Layer 5 of a small transformer language model trained on English Wikipedia (13 layers, counted from 0, width 128). Numbers have three digits each and are written without spaces.
In attention head 3, each number of a token's query is one row of weights dot the token's vector x. The head spreads its attention over the tokens so far by the softmax of query dot key.

Query weights of the head. A number n stands for (n - 500) times 0.0003.
q0: 480519215534593455636593606766526436709641396503525300256618339369392626635431480432404420490673517324403563261552562702569521486534400527745239343536592559649337526615622296636425349413410532343649716387466339520523520477493618466581592530479406386664473434545497395370363535428447412365616415717520494385591589417437725533718546559497569553537475362479344538470521500553496552567538
q1: 473410578386400500388701609435343450589557460348591440597382706500598542513380547404321570490626350662550636572403504619425286551503661440279182283374516820459331449627503477351428520510500600597413621620667459648368520414304689628453535463428593596237544484483565608373500574480490436328671480408640432531659517470394424406533577454450538587440487411608639576364520538634583755532465
q2: 431628504642574533583830576350522573387450459537332655239453361516844512798784408488451599457474601362553512771535571704302563368566492447582545576515340481365251765507615529508504634421405420364374563508569387420409233417535714489408395159698528479322431422437430488440246504582485577312361335589589427516676566538605396555253746530599625611621428391603575500579268609416463419518338
q3: 374443703406511590428657520521623533500385589423578369612486540479416417552252300467431616203390401528417381246693549522535443468496504490544774589513520578558514602562738356468477500400545320441389585639320564667580636521560580539283504631415303647624441527421528822513486702794452311479473528507281456511451567569373559588411417561507432623507487589330373559729295454664579282430417
q4: 564417628300674554196533525599547257652515190467500684332628480673402484511545777476615508469679569307451613278805718556423403439618532325537423593605610353671587455383466525721517518388358367455737614567732416643460575604280470511364357454596312531546541415578577303566665482500369504349543470445408427582621500433659491347352571705447511672414344558586440567615209414314609562317383
q5: 598407552428427482611548621352471650515721552464412492550407527492571360410528639560644270550249275538377356603385431436497500706492703659342484382342540682388632419574571756470521559296410482478519453704462645489332365437749380430695366537351705280572582625670416711534671564391519413535327357365557359628530443282596301500287746507489594504336412446683485507695439685366722392372659
q6: 597437630639653471465638466349613668400540740356459362619432459585730500487291447495648619387557446615434715321035303345488509612496551235327310253449694496593469371675328517255614268522289521439178650726669549460336782678416359570535231612536712488379460358591531660439973642504648367355466451487661504532482500435262490747491647414425274527478471757473470500530267689606453813454664
q7: 455558436607318409525394458571642584375738575485601384622543358536341516398469653891509381425481539408547510667357462330309549471487510578391384376530413451525746372356503543555576652478474494276569401603368558529500586459532484459516714518384374532545557516441548532550671530451550548497418471426545424477449826585588130454506579444418512602554623376470519425659487551527370442681405
q8: 564482441403553489573533486496447768662511388349378531427384450610436546500685522634577430756493375451066419447511866456462863390372781371610408592250322518496511387581627281504541700518411447530515380449579534548575627471508680451579504434375431582326522427488272459702240543199577710466403545435515532400732386544577690453482492583771636457585444424461585451438598401492512414369411
q9: 277482572415515478589696371637432444444436641674609469609795629381477391342614326624452656531552290560489656390527451392736388477401556552518472554478427500204458361447266496690656397500517453672844496358371642466504414511360319545312425384615535590259530588693607288694414228449600560531482326537569583531326351567766470394607496504672374719410571581500452532371542697397278648546659
q10: 613446345263592564389710504367621401674624400417213309275434644515447613706431383202408426354581489654582621565319373452462358508568209433566810454525500402425519350436466504492670485500631425660759536476617672380525478437628485392519619459546545579424691496704393756621414621325619428646583474679504706310636450762360411417386570387664395469724602400590533387452542454327427367586442
q11: 627826669481582484595624536441552717831454401289594321596457426586492400319427690322732378746608423327575430500504340334504534585445496454739234372480422622533487482326365403521224373683291584454552639262305705357756210595339694547618867444594356300543580537435419530400279580655392264552605483664611225756458470438512310504492648459604516509625492470426732318562462548430482629684439
q12: 475265701681478391413508725521480674546643374602326733600552504569568500411600415258404465491596132610483618440409307563520457247705724438285387416484257381645542349627661756406523558412659436291548385690526590745669331433666525547386233449560566670590361306205727598434638552582659644517569521405650451238725500317608543598645447652479248368647389470123517317616431616686323423368565
q13: 551662561446487485628413361545576665631484327463637424694507523558497447595335363453632596474550274443620381616376573435582419600629740553341452391296574457422426586431376531651438509396638652465323441413301633567542433660433640400577393504455465617542306357467681439453500367525431580718549382645455524579276506400650640525528431506573301477399392474629409479556461388520497668609467
q14: 373636591626622418441277613553511543353545627432587430612289411572478616433605616457683755680651334366419442609508455428658469220534464383442456369432595511269272484461657862714445355404541546699638247480451269478734604573436649420545594652545552476587273733496583481541604624424393444260504451377466479277283523665302513478533570504559281531507402409581489475511372613656420489681535
q15: 304687318789441402188444656635540686477366561404393500520370389313511631527393519310650571531632395768515310709273308292433426616562407609358410427584806656470631558554603522527493362409599602485351556616458508618489519523412481404339399247387638570360355705814706465468701416530492488523306554697434684539446411647440418526350528415462414305477457711567477421523581736492340636435686
q16: 387500650445450621515456450341322350577463612644573457341353403450553376455629350567327527316614637538422523485677716480590542610295297548595452603425668365463594573588132500398632653548666289493704682457413393496429672393703583430492378413618303517462590610473386541762161439685378508350403534536458457515669797526342665754474586580429483364411595351535655451415409479708504579536295
q17: 507476567251923507397476613681393815307307429426529172493504555593609456489568532667445485493628393556427365486435393421513791632291426669624387523641534674508570443702532338518607370674332564736601445574401454581594570472564475669458448450571601513561518517540675398429354340473424606277460380401486642424521600618462242446507420432357461456500454561434414464321407507618443466647540
q18: 385426208549262593444500282432526319616423543578428777549340643407446360706715388646437469503400630574634353391359515266369428541445518570652381366574428441515405661424564500548509608520667603477580579546364750460481571493625230513625603585613425522630571582348500547429621474641527476607474415513469455608625315473440443500507332412463500392503532293584633671394377631444739646398507
q19: 434478615609420667576428445732445438355527612549362520496428415536344536337890441698477391357573327473450524610552547691777568437417129646511517555597496375638613694306539616688514557435317452700588228423245741302363562531445484486465488603243464528626314576672488328500373386368469391516701609753386627576551658707546430496382528508380312480403613425322343628592532489435575198592592
q20: 434497594748461320605652167503565318541552438454606514493514357255400532483500445638429436525568615579387607563567567298729412297622613517433356529391510577748434742536538563635373295589598625268546523540618517218507308473483397564490565409455586383598507641783364680465305444507323452511414783574423490330573483595490399467483571497326542650459445641486520545422462618493430556464447
q21: 421445331468569408535455429493656515447671705442580382507540533467867515336435418470602640482560309603493696468511671511533529594446417384430190395360420434516589326369689421773523510401546347553617469627680565365639518511511732738422721520525510487554393344624493400454426415438349593376459364386421750232579496514549621441465445400504510681634406609563532607280399446470584705192478
q22: 332706527574452472468421503460632469539627531647582545583511447819606307562559518515669534657654300500525689474325595613604683341548407468482547552563539415391478480514244335415550646320574667392474298408599426587372373514372529311562400540644500540441315454365507529349554434677720197448587489411555230466613433385536282352354352744399527235511589545727543531411533638595437752555666
q23: 523548569715582420590357576508438355353435831809361333840634667644603306496281673459334647578413395588614746492457350320528731605597346447657475478441545311377550475413600676539511571515662580492476496472338535473733611217477634535431464365519539486609454470693543392454743645689421293426529508347485346468561387553338729378369468400310507500443316512381579371447380529612397731380295
q24: 226615403500488469358197675265412542461588629434331525674359379647379567412422677649310696307286374540803496435364579577541336423492628662512543271500496469518528504549528269217619535242441500647475519567613337584596424630665524586504437473606641596826564524451651444585723248481413291414442456590833639318448586611614337748539346605468504721604406680442524541425378645622332423382326
q25: 359503415500482400455606503514487289307420384433402391533442431671374442591296605496438594690486599440792613387651389526620450528089374669318398340627480599492532667606282487557526592625519550552399371331511404500373524535320542740661611535525542410628378705471511687426483587721538686651523496435457460446433557421352484425517573459517474355521520282565421740586290543515515759570572
q26: 602674558418537583625272476566438362511645256423493292474560526326511410402316540258464568385572673685493425401481409508564418242515539622368750534694684634649536429507624343163440578590604389475504581530244293576586583421336355574689542636493279623559801404623426806410500500504536340585371493528596685399551305561521566532514515588565476579522483455526693360504559528546438357669399
q27: 500366516522500220314663437234633443786604227657551347480448673524547652430776516664447400714450512558438596661480707533328591461731553672572500551533266545453496433708403619566232606343390600408500263634629524515400543187551539403500439598630432667355512734556531512493431515568603710397478449342531400492574351378489369403473806590473338472581438516279416580337398449431313441426808
q28: 634562553252626328557447672511610481390619288406459575642340380577587504388473660473667271496511445569403436537519500651540526386679381521468597617517461525656482516466471437296657373325650379453578468727442456381545558422340239544525645552643353599452536560764551424716403424567375395678316416676288486377518603236258292346475568581453729481460585341459521493472628603712376656682687
q29: 314464417277386527743557574754715500626689768464492513479729453353549410673389488343536470496451312236369402575546603583709466270446417468355717555366665376664314469616648484255359492712348606606182392754483504492367492330566607595463322341772428515496685379310646454390643754456455566652457496328583429249558542508561556699653530264541696534516581319385573577520145750595323496465496
q30: 255529323556535453541623529307427444523599357423625619500571270535561370500529611415282322328395573569511729357356392618401574454384492496496676478369552674437105380238645537500581407372612598587461681672696764607638553500561519574412741634388472549442458440331682611651515370382443538562482504671496258413695508541403349146515544448553624401439547636314511446661515460392864606533713
q31: 600662476500473420489508558485606569372573656356446412472488643492669655611479627390304643535315706550671540477312233565574453360434557349500603405529635519572438837666669633342790294565373131595571533492454469443379477137539585617496318783422295553352301436449477469584511333463424550343496446411492640429381337470605504481710269586553407619534579418508349388568562664845442555606607

Each question shows a short text with each token's key, already scaled and adjusted for position as the last token sees it. A number n stands for (n - 500) times 0.0015.

Then comes the last token's vector x. A number n stands for (n - 500) times 0.016.

0 "i": 481587296559510408779453408481548369538553713611580534569354430571590552647588542524456546412671
1 " p": 542658213512580344870516350655528366631429774647552676498362447663449628597641514391411634375690
2 "ep": 414632307619486378787496348648566348728516628599431496569230428623562616580559626480451669490761
3 "p": 375565187580469397828484271646568380679422700655420581510384382566550617599558573457414643321778
4 "ers": 399566228639470479808512337595541383617421732619604630610487453616583669561645602457394472367701
x: 554575534385477516324489347528553341627521513479253411463341512399460781509686455485509770448403621337504470491563580450381597683539668479604550604552698509423460660695586406353413520432543358321529475404341271486541644478511640474700569879447406699360501542383418545396359422525387484472524349449549505328730458700328536430508473437590528569373544451518489547623535505393562576473448
Which two tokens does the last token look at most, in order? 0 "i", 4 "ers"

0 " |": 534549316558474362639455348463552330496473762543632538600429420507604626670690577513460572443717
1 " N": 487627262448504433760515354639500444638371815667545612525456504608552692626613506452316571360715
2 "otes": 521503447529537390741421528586572398579443647513654484488532427528530576617587450450329488273775
3 " |\n": 476541212513565395594596350606474332504410696673642626532456407598576690579654667542492414255773
4 "|": 554587328538449280559432365524602353529390704575590609588511431504624618672691710433489582357817
x: 556594541416601353559515536319416451725455470443355433486565568492549753667679355697530478497428467435612589615671666554382576467391592489568662623435340622390338570516562532583436561367455298539356555488404407468414642395433602240341568872418604607487598409569434444532443459436602223564552525396506532398484553501322594458578506599313357552344517507627475432504578446366623533473404
Which token does the last token look at most, and with what share of its attention? 2 "otes", with about 40%

0 " -": 502549329578539348647437362444599370511512730568596530599399399549600628668674629500475546408690
1 " St": 496607318509410426732604314568487492586517757738521593616444492612539626688620553416322566384647
2 "ad": 371540347571358487799550347600443468669451558592547558639378461533551680595540471437365575433694
3 "io": 339588335525451420839533355508457419669488625656595521577380525508550620637576484481345520268627
4 " A": 458664307398595470928514307585475477709479791834536603663330502615698627661616454555471476401576
x: 593467477387460448544526421454333458334491403574374279524505502585412753688669407831473409643338521447430538375664687581587649703469683402697504620397568421408404581657375548617483520485418457364606517461408365496403538500466698286653612644272536530502474517430371525409373538551521428596536460420396407484545456515319674519608467552432394618498564487495484403409616443388602481419559
Which token does the last token look at most, and with what share of its attention? 0 " -", with about 50%

0 "op": 481548318536517405740477378487574332540535727582511493553379423543578626584583584558476547446693
1 "ulation": 482439367528595429701533399527548288536377651480571605461665386658505703589554468577331608204639
2 ":": 452512262472527421617421277541637486526422626652612499522489431421550619716545696263467565297674
3 " ": 441564227488578360692565216615601471724381806734598569515431543544518691824672588434442511409706
4 "37": 447497286602552336622580257574605524624488764700649500587548555579574715734639538450434372386616
x: 479419482312479657449585467442402442594611566476354467400516517450513741583636445615515596488406513446302551596644623591628661384653559703540550564480535653428658498651528455531409561472428441284445371461314237563512722468480501266456511751417507475318518480486449429494342554380643325504582346339407540562559380542529789430488233616529448570408658377461305582682654460465579430533512
Which two tokens does the last token look at most, in order? 1 "ulation", 0 "op"

0 " ": 529551320519517361709466353456556361564506752592588520550372434542590636680632600515481541457703
1 "19": 483441281553526353659607241555528492688466698687643490562427593586538723703627644412500512359670
2 "86": 501499306535511351729579289502616504538421620572679598546477440594517667639633495372370497310702
3 " |": 501503343610459363631534253553593366547374713569580565576576460516606614760647532420401581348782
4 " League": 399482217569513468699529297476406390635573760664552572575575456572538678561579555510404480278694
x: 703519762464453405542460434542506463643336461521614354609469527521501680523612565661527466525412526600341342351687694534532681578514451468586622595506389576373548547546567453505524558464550454406462622537367505295369597443399636249432427869352552330308391454532388583350419527446583429493474341436400316332602522517398594580543489693444608511422528299551509495567527484417719491377659
Which token does the last token look at most? 4 " League"

0 "led": 506491342532499388708474455453568328529546678552581463615398411546584575611592586493418496398694
1 ".\n\n": 546535381536518344589520445488527338513420683481708656554498354592475670706566587390407528384781
2 "A": 466599341465531322696509275517517418582486696697477635635414460541558679700633603432388575431641
3 "s": 505519336595585395744515305517492355633580706764500617673546507495535647639560577471401496394712
4 " a": 590589306388516338783578415514575347589434757764571591603388509628601641614708582521491570369609
x: 659495393344504463572595486304430525391477614488355316569563515501492745686634431792396349448374549500488544447536664483481637685580618466677648577410514392586256610539545514477610456523428333523537500377401320604403607349520544431474567779309498678471487558321413500339469545611555502652555423427299476567564476466313657508599414520367442615538583406469512301473569492381629500449424
Which token does the last token look at most? 1 ".\n\n"

0 "d": 461533326564519426730442393456545340538521669591537488569349408524561553638579629451449555438692
1 "ing": 485493422511508351710504396476583361692375588661598470564437459509539579732497661408356626270761
2 " f": 567655262557592396823571345543568282681327693722709654655391482669451606745709618429455648364705
3 "e": 487600286631504454761644336542643381773465648726460540624339477545448561686569613476463657422720
4 "ast": 375551254572498426770604286535595349632407602540617395693443444470556626659524709381377674339798
x: 542469485381539528563597423598522313582489483388418408659417503354512590667526367679292574448338555444456532511434547623535576580520609590418571502484486508393757609486442469479604675342624533455446479255365199532324688411413624236713517828503438627427535492497471576321372452544516514375356438447475487368654404532242707473629440694389572535417615446595488443574512601528591612501532
Which token does the last token look at most? 4 "ast"

0 "k": 468553330555535398755450406450560329578524695581539509555370402548585552600576568508454552404682
1 "o": 285583350534572479790597308576514344812439722762581556438457454586521669755513571412420673310707
2 " M": 416670339500588495981522336537420508862444743656607636526282462606661661666595461432385593395663
3 "ik": 435638326469545445901483423608576449737447676746480618459308478621562571717522483504456599371742
4 "ul": 366618303496524530889506337572540424784375717744519576482376409551636677675440541479525613360653
x: 584666420268538502534485376478393434431446546330390352621486589498633713475533536508524489649380564477360637487666558518525618579618652636512516623467584477280370404472581435525230484436373530441443527404505468425373712504538483527754663722549448472357525541562516491367514363417593466561589450488406550302702504684219795477706473465447427568401398409661487481463389284398590519517678
Which token does the last token look at most? 0 "k"

0 " of": 498503289512529375715483453449557310538515749570604507581403389560646619644617585494446524366652
1 " the": 454539231457474432747566376568567406619481761672544568547452424624638693680562662402470584307572
2 " League": 378500228549553491719535290470482478732561726696551557561476493608528718564562583515436516259594
3 " of": 414482231509559397799491349602372388658538731685517564373416429565744675748587522609384477194484
4 " Comm": 431558249500512496887452337482470521599506751608494554509423473618621712680626597458461507280665
x: 601513611408357488600407407488442403485458371455554488518536459438417618681595684658484640451298630494519373288683651521544698549460620544636698701317496450403502555385326508549389622453640556455400323446297369750441654528355560367641467784354476475476425552342462482486475423449676332497434525365453453327628423581481601493552576620558360563340450580605681504407629494404554398481574
Which token does the last token look at most, and with what share of its attention? 0 " of", with about 50%

0 " P": 527605353512534382763440397460508351529535768568552536552327412575584579616600546534430544436677
1 "resident": 465497322502504368664477456594446465531504730505597581571464490624565850550605399511286506316623
2 " of": 415413301532594372712497417636506356619522765620561575478513362544705668674570489600342450229530
3 " the": 444561211493486477801523390562517423605515775689528590520455400599673677714533634457478520311540
4 " P": 414708313474582481955489310493464491728507842711481544461230490623607608699591517552472586318651
x: 608482456361443494525524342417447455329452370528396436577418484563504684569691517719518629621314483440441515368762662524442678621620592503637575662442505275500554476492358610464356669433444487410395577451338485529432564651367518341605637645383585545540484469498373478434450517504689224522445406478381371489550502415449686578581366560596439394300603665617538548589495351415656297557583
Which token does the last token look at most, and with what share of its attention? 2 " of", with about 50%

0 " g": 535559274562517419729520422465558298541478708607595587539425399548522573588604558576463604426690
1 "eneral": 362500263441457356647602368592488370632387606584592551646449415536532735628639538516313582341670
2 " before": 449487324668587231584556437468650285598391615567619541564454363594485677753571658482459518425649
3 " the": 467572179532489415690589363500521383587475642685539578511442419567619631684548688486504555285556
4 " pre": 524605234507598338673602437385560469674489730712527498501288391575527689695563691495477578363723
x: 514377515331516489519386478444526634401281419343392436418376566501556606638524374667417571693336658363549450457603644514709515583579534687623684702512588457520327494506516546495498640322606610379282547430402572562320582469524527476484459724423473546505453363462284454427556421580576376582512484393436354497640535604282702484536277594518458519582596440659724496648620383374605343429391
Which token does the last token look at most? 2 " before"

0 "end": 457513301524498410750450387446557344545516640585543499605399425519583583591558607493445489412688
1 "ang": 428577365500525433821498266543581513745447669776595520552332431469636649706536624418448625234690
2 " develop": 500539202468505442796501405525574464620386696668561583646362471559515659571523542491309543261664
3 "ed": 458432302555479422720490464581643311743324595484613428612457403547551639588554529549300504279802
4 " at": 458465225535604341666545359560554329574522657655610558641474320610646669624624514439412431398618
x: 618528563360558441574542472485396413503476454438347534471492427469553957578779317635489500540303726437531486407538656623538586495548566412612546549484527467397476475455568543420534698497588482456535675475405389463418526479564538357562481648279456444500422438518394420420400411336638524646429513405406426578460412523369712601535317585381608545317868454490442497419526405456634341353726
Which token does the last token look at most? 3 "ed"

0 " |": 534549316558474362639455348463552330496473762543632538600429420507604626670690577513460572443717
1 " R": 469589289545459491830567365640519470609476818629517687471429541621502682562642518473400567355731
2 "em": 427476242507574465828548367658405441653480643604464641438509433585579664587618586443370590336714
3 "ov": 430530349518533587909429315591552395569326659564552542518361481540548673606657621380479711342857
4 "ed": 489357416526497370735435422528565345638411696514508525544503422508607659596568604491335438226810
x: 577649687393682452632459437533399515547531682601414484630254340418580728538555438589475626424432657366491539481620674631476675591590568614369476704439332423543436608468643478566463546377553489344317521324411393455354707366541493413621435811480379610353562482560446640424384390541495558389480401351440576402533422586404685371459483539470358605333555535614387506442591317328590512379599
Which token does the last token look at most? 4 "ed"

0 " h": 566574274559556348749482420439523350541498720552558570524406389593534634587639546530442523415740
1 "istory": 493525326486570335776551375519562455575425583533556553639502366597518647548629484489297585203728
2 " (": 475614276443548379661556278579533280541411753633606541542479435610566667685639678379503546344812
3 "re": 575500207523540466697636339501478452552489781709491549391509418551490631595584590381354610369709
4 "g": 453544173513412463714670333506502358640418655691568577562431434471517563663542625414455666326779
x: 513550464350605499388494579446505556385309553526587460534454480402499612726691486454371524480415469491431400428568681557652547596551601520552654546399629448584469683338511571573462560333581407345372403388402394335373731457491367387511615821391465666367658620661401575522450510455587484486386567472455491385456387564279879515508445540458332358407731474412343528524501608374539676601456
Which token does the last token look at most? 0 " h"

0 " s": 569592289550548349759470405445560338534515747598584556565384434585545617614646585533442557413720
1 "ett": 399530210570521512856675342547550388637487586629518526700393397620519696629514652387349592388756
2 "led": 465468283606498345685584385571607351661503665596589472631537414570543616621587564422286482300686
3 ".\n\n": 522534369565541352572512464459549317509424657464664613557496330573473657690559590425386497401775
4 "A": 455596322484550330688508284499528412574481696688464623630427450529557672685630610451402557449647
x: 662557499474592415604585546255318419423435439569465280527571431447602783747546357790611637445404437555442549554691723627496626679394655439598630552525486508510330635566508446547622569397520460386486606511548381469349532442315582404476540583356489559405394574342488431418366408480611453576522447396331495543534388480311762565451460604405329483547545361535466392497510457438655468387486
Which token does the last token look at most, and with what share of its attention? 3 ".\n\n", with about 50%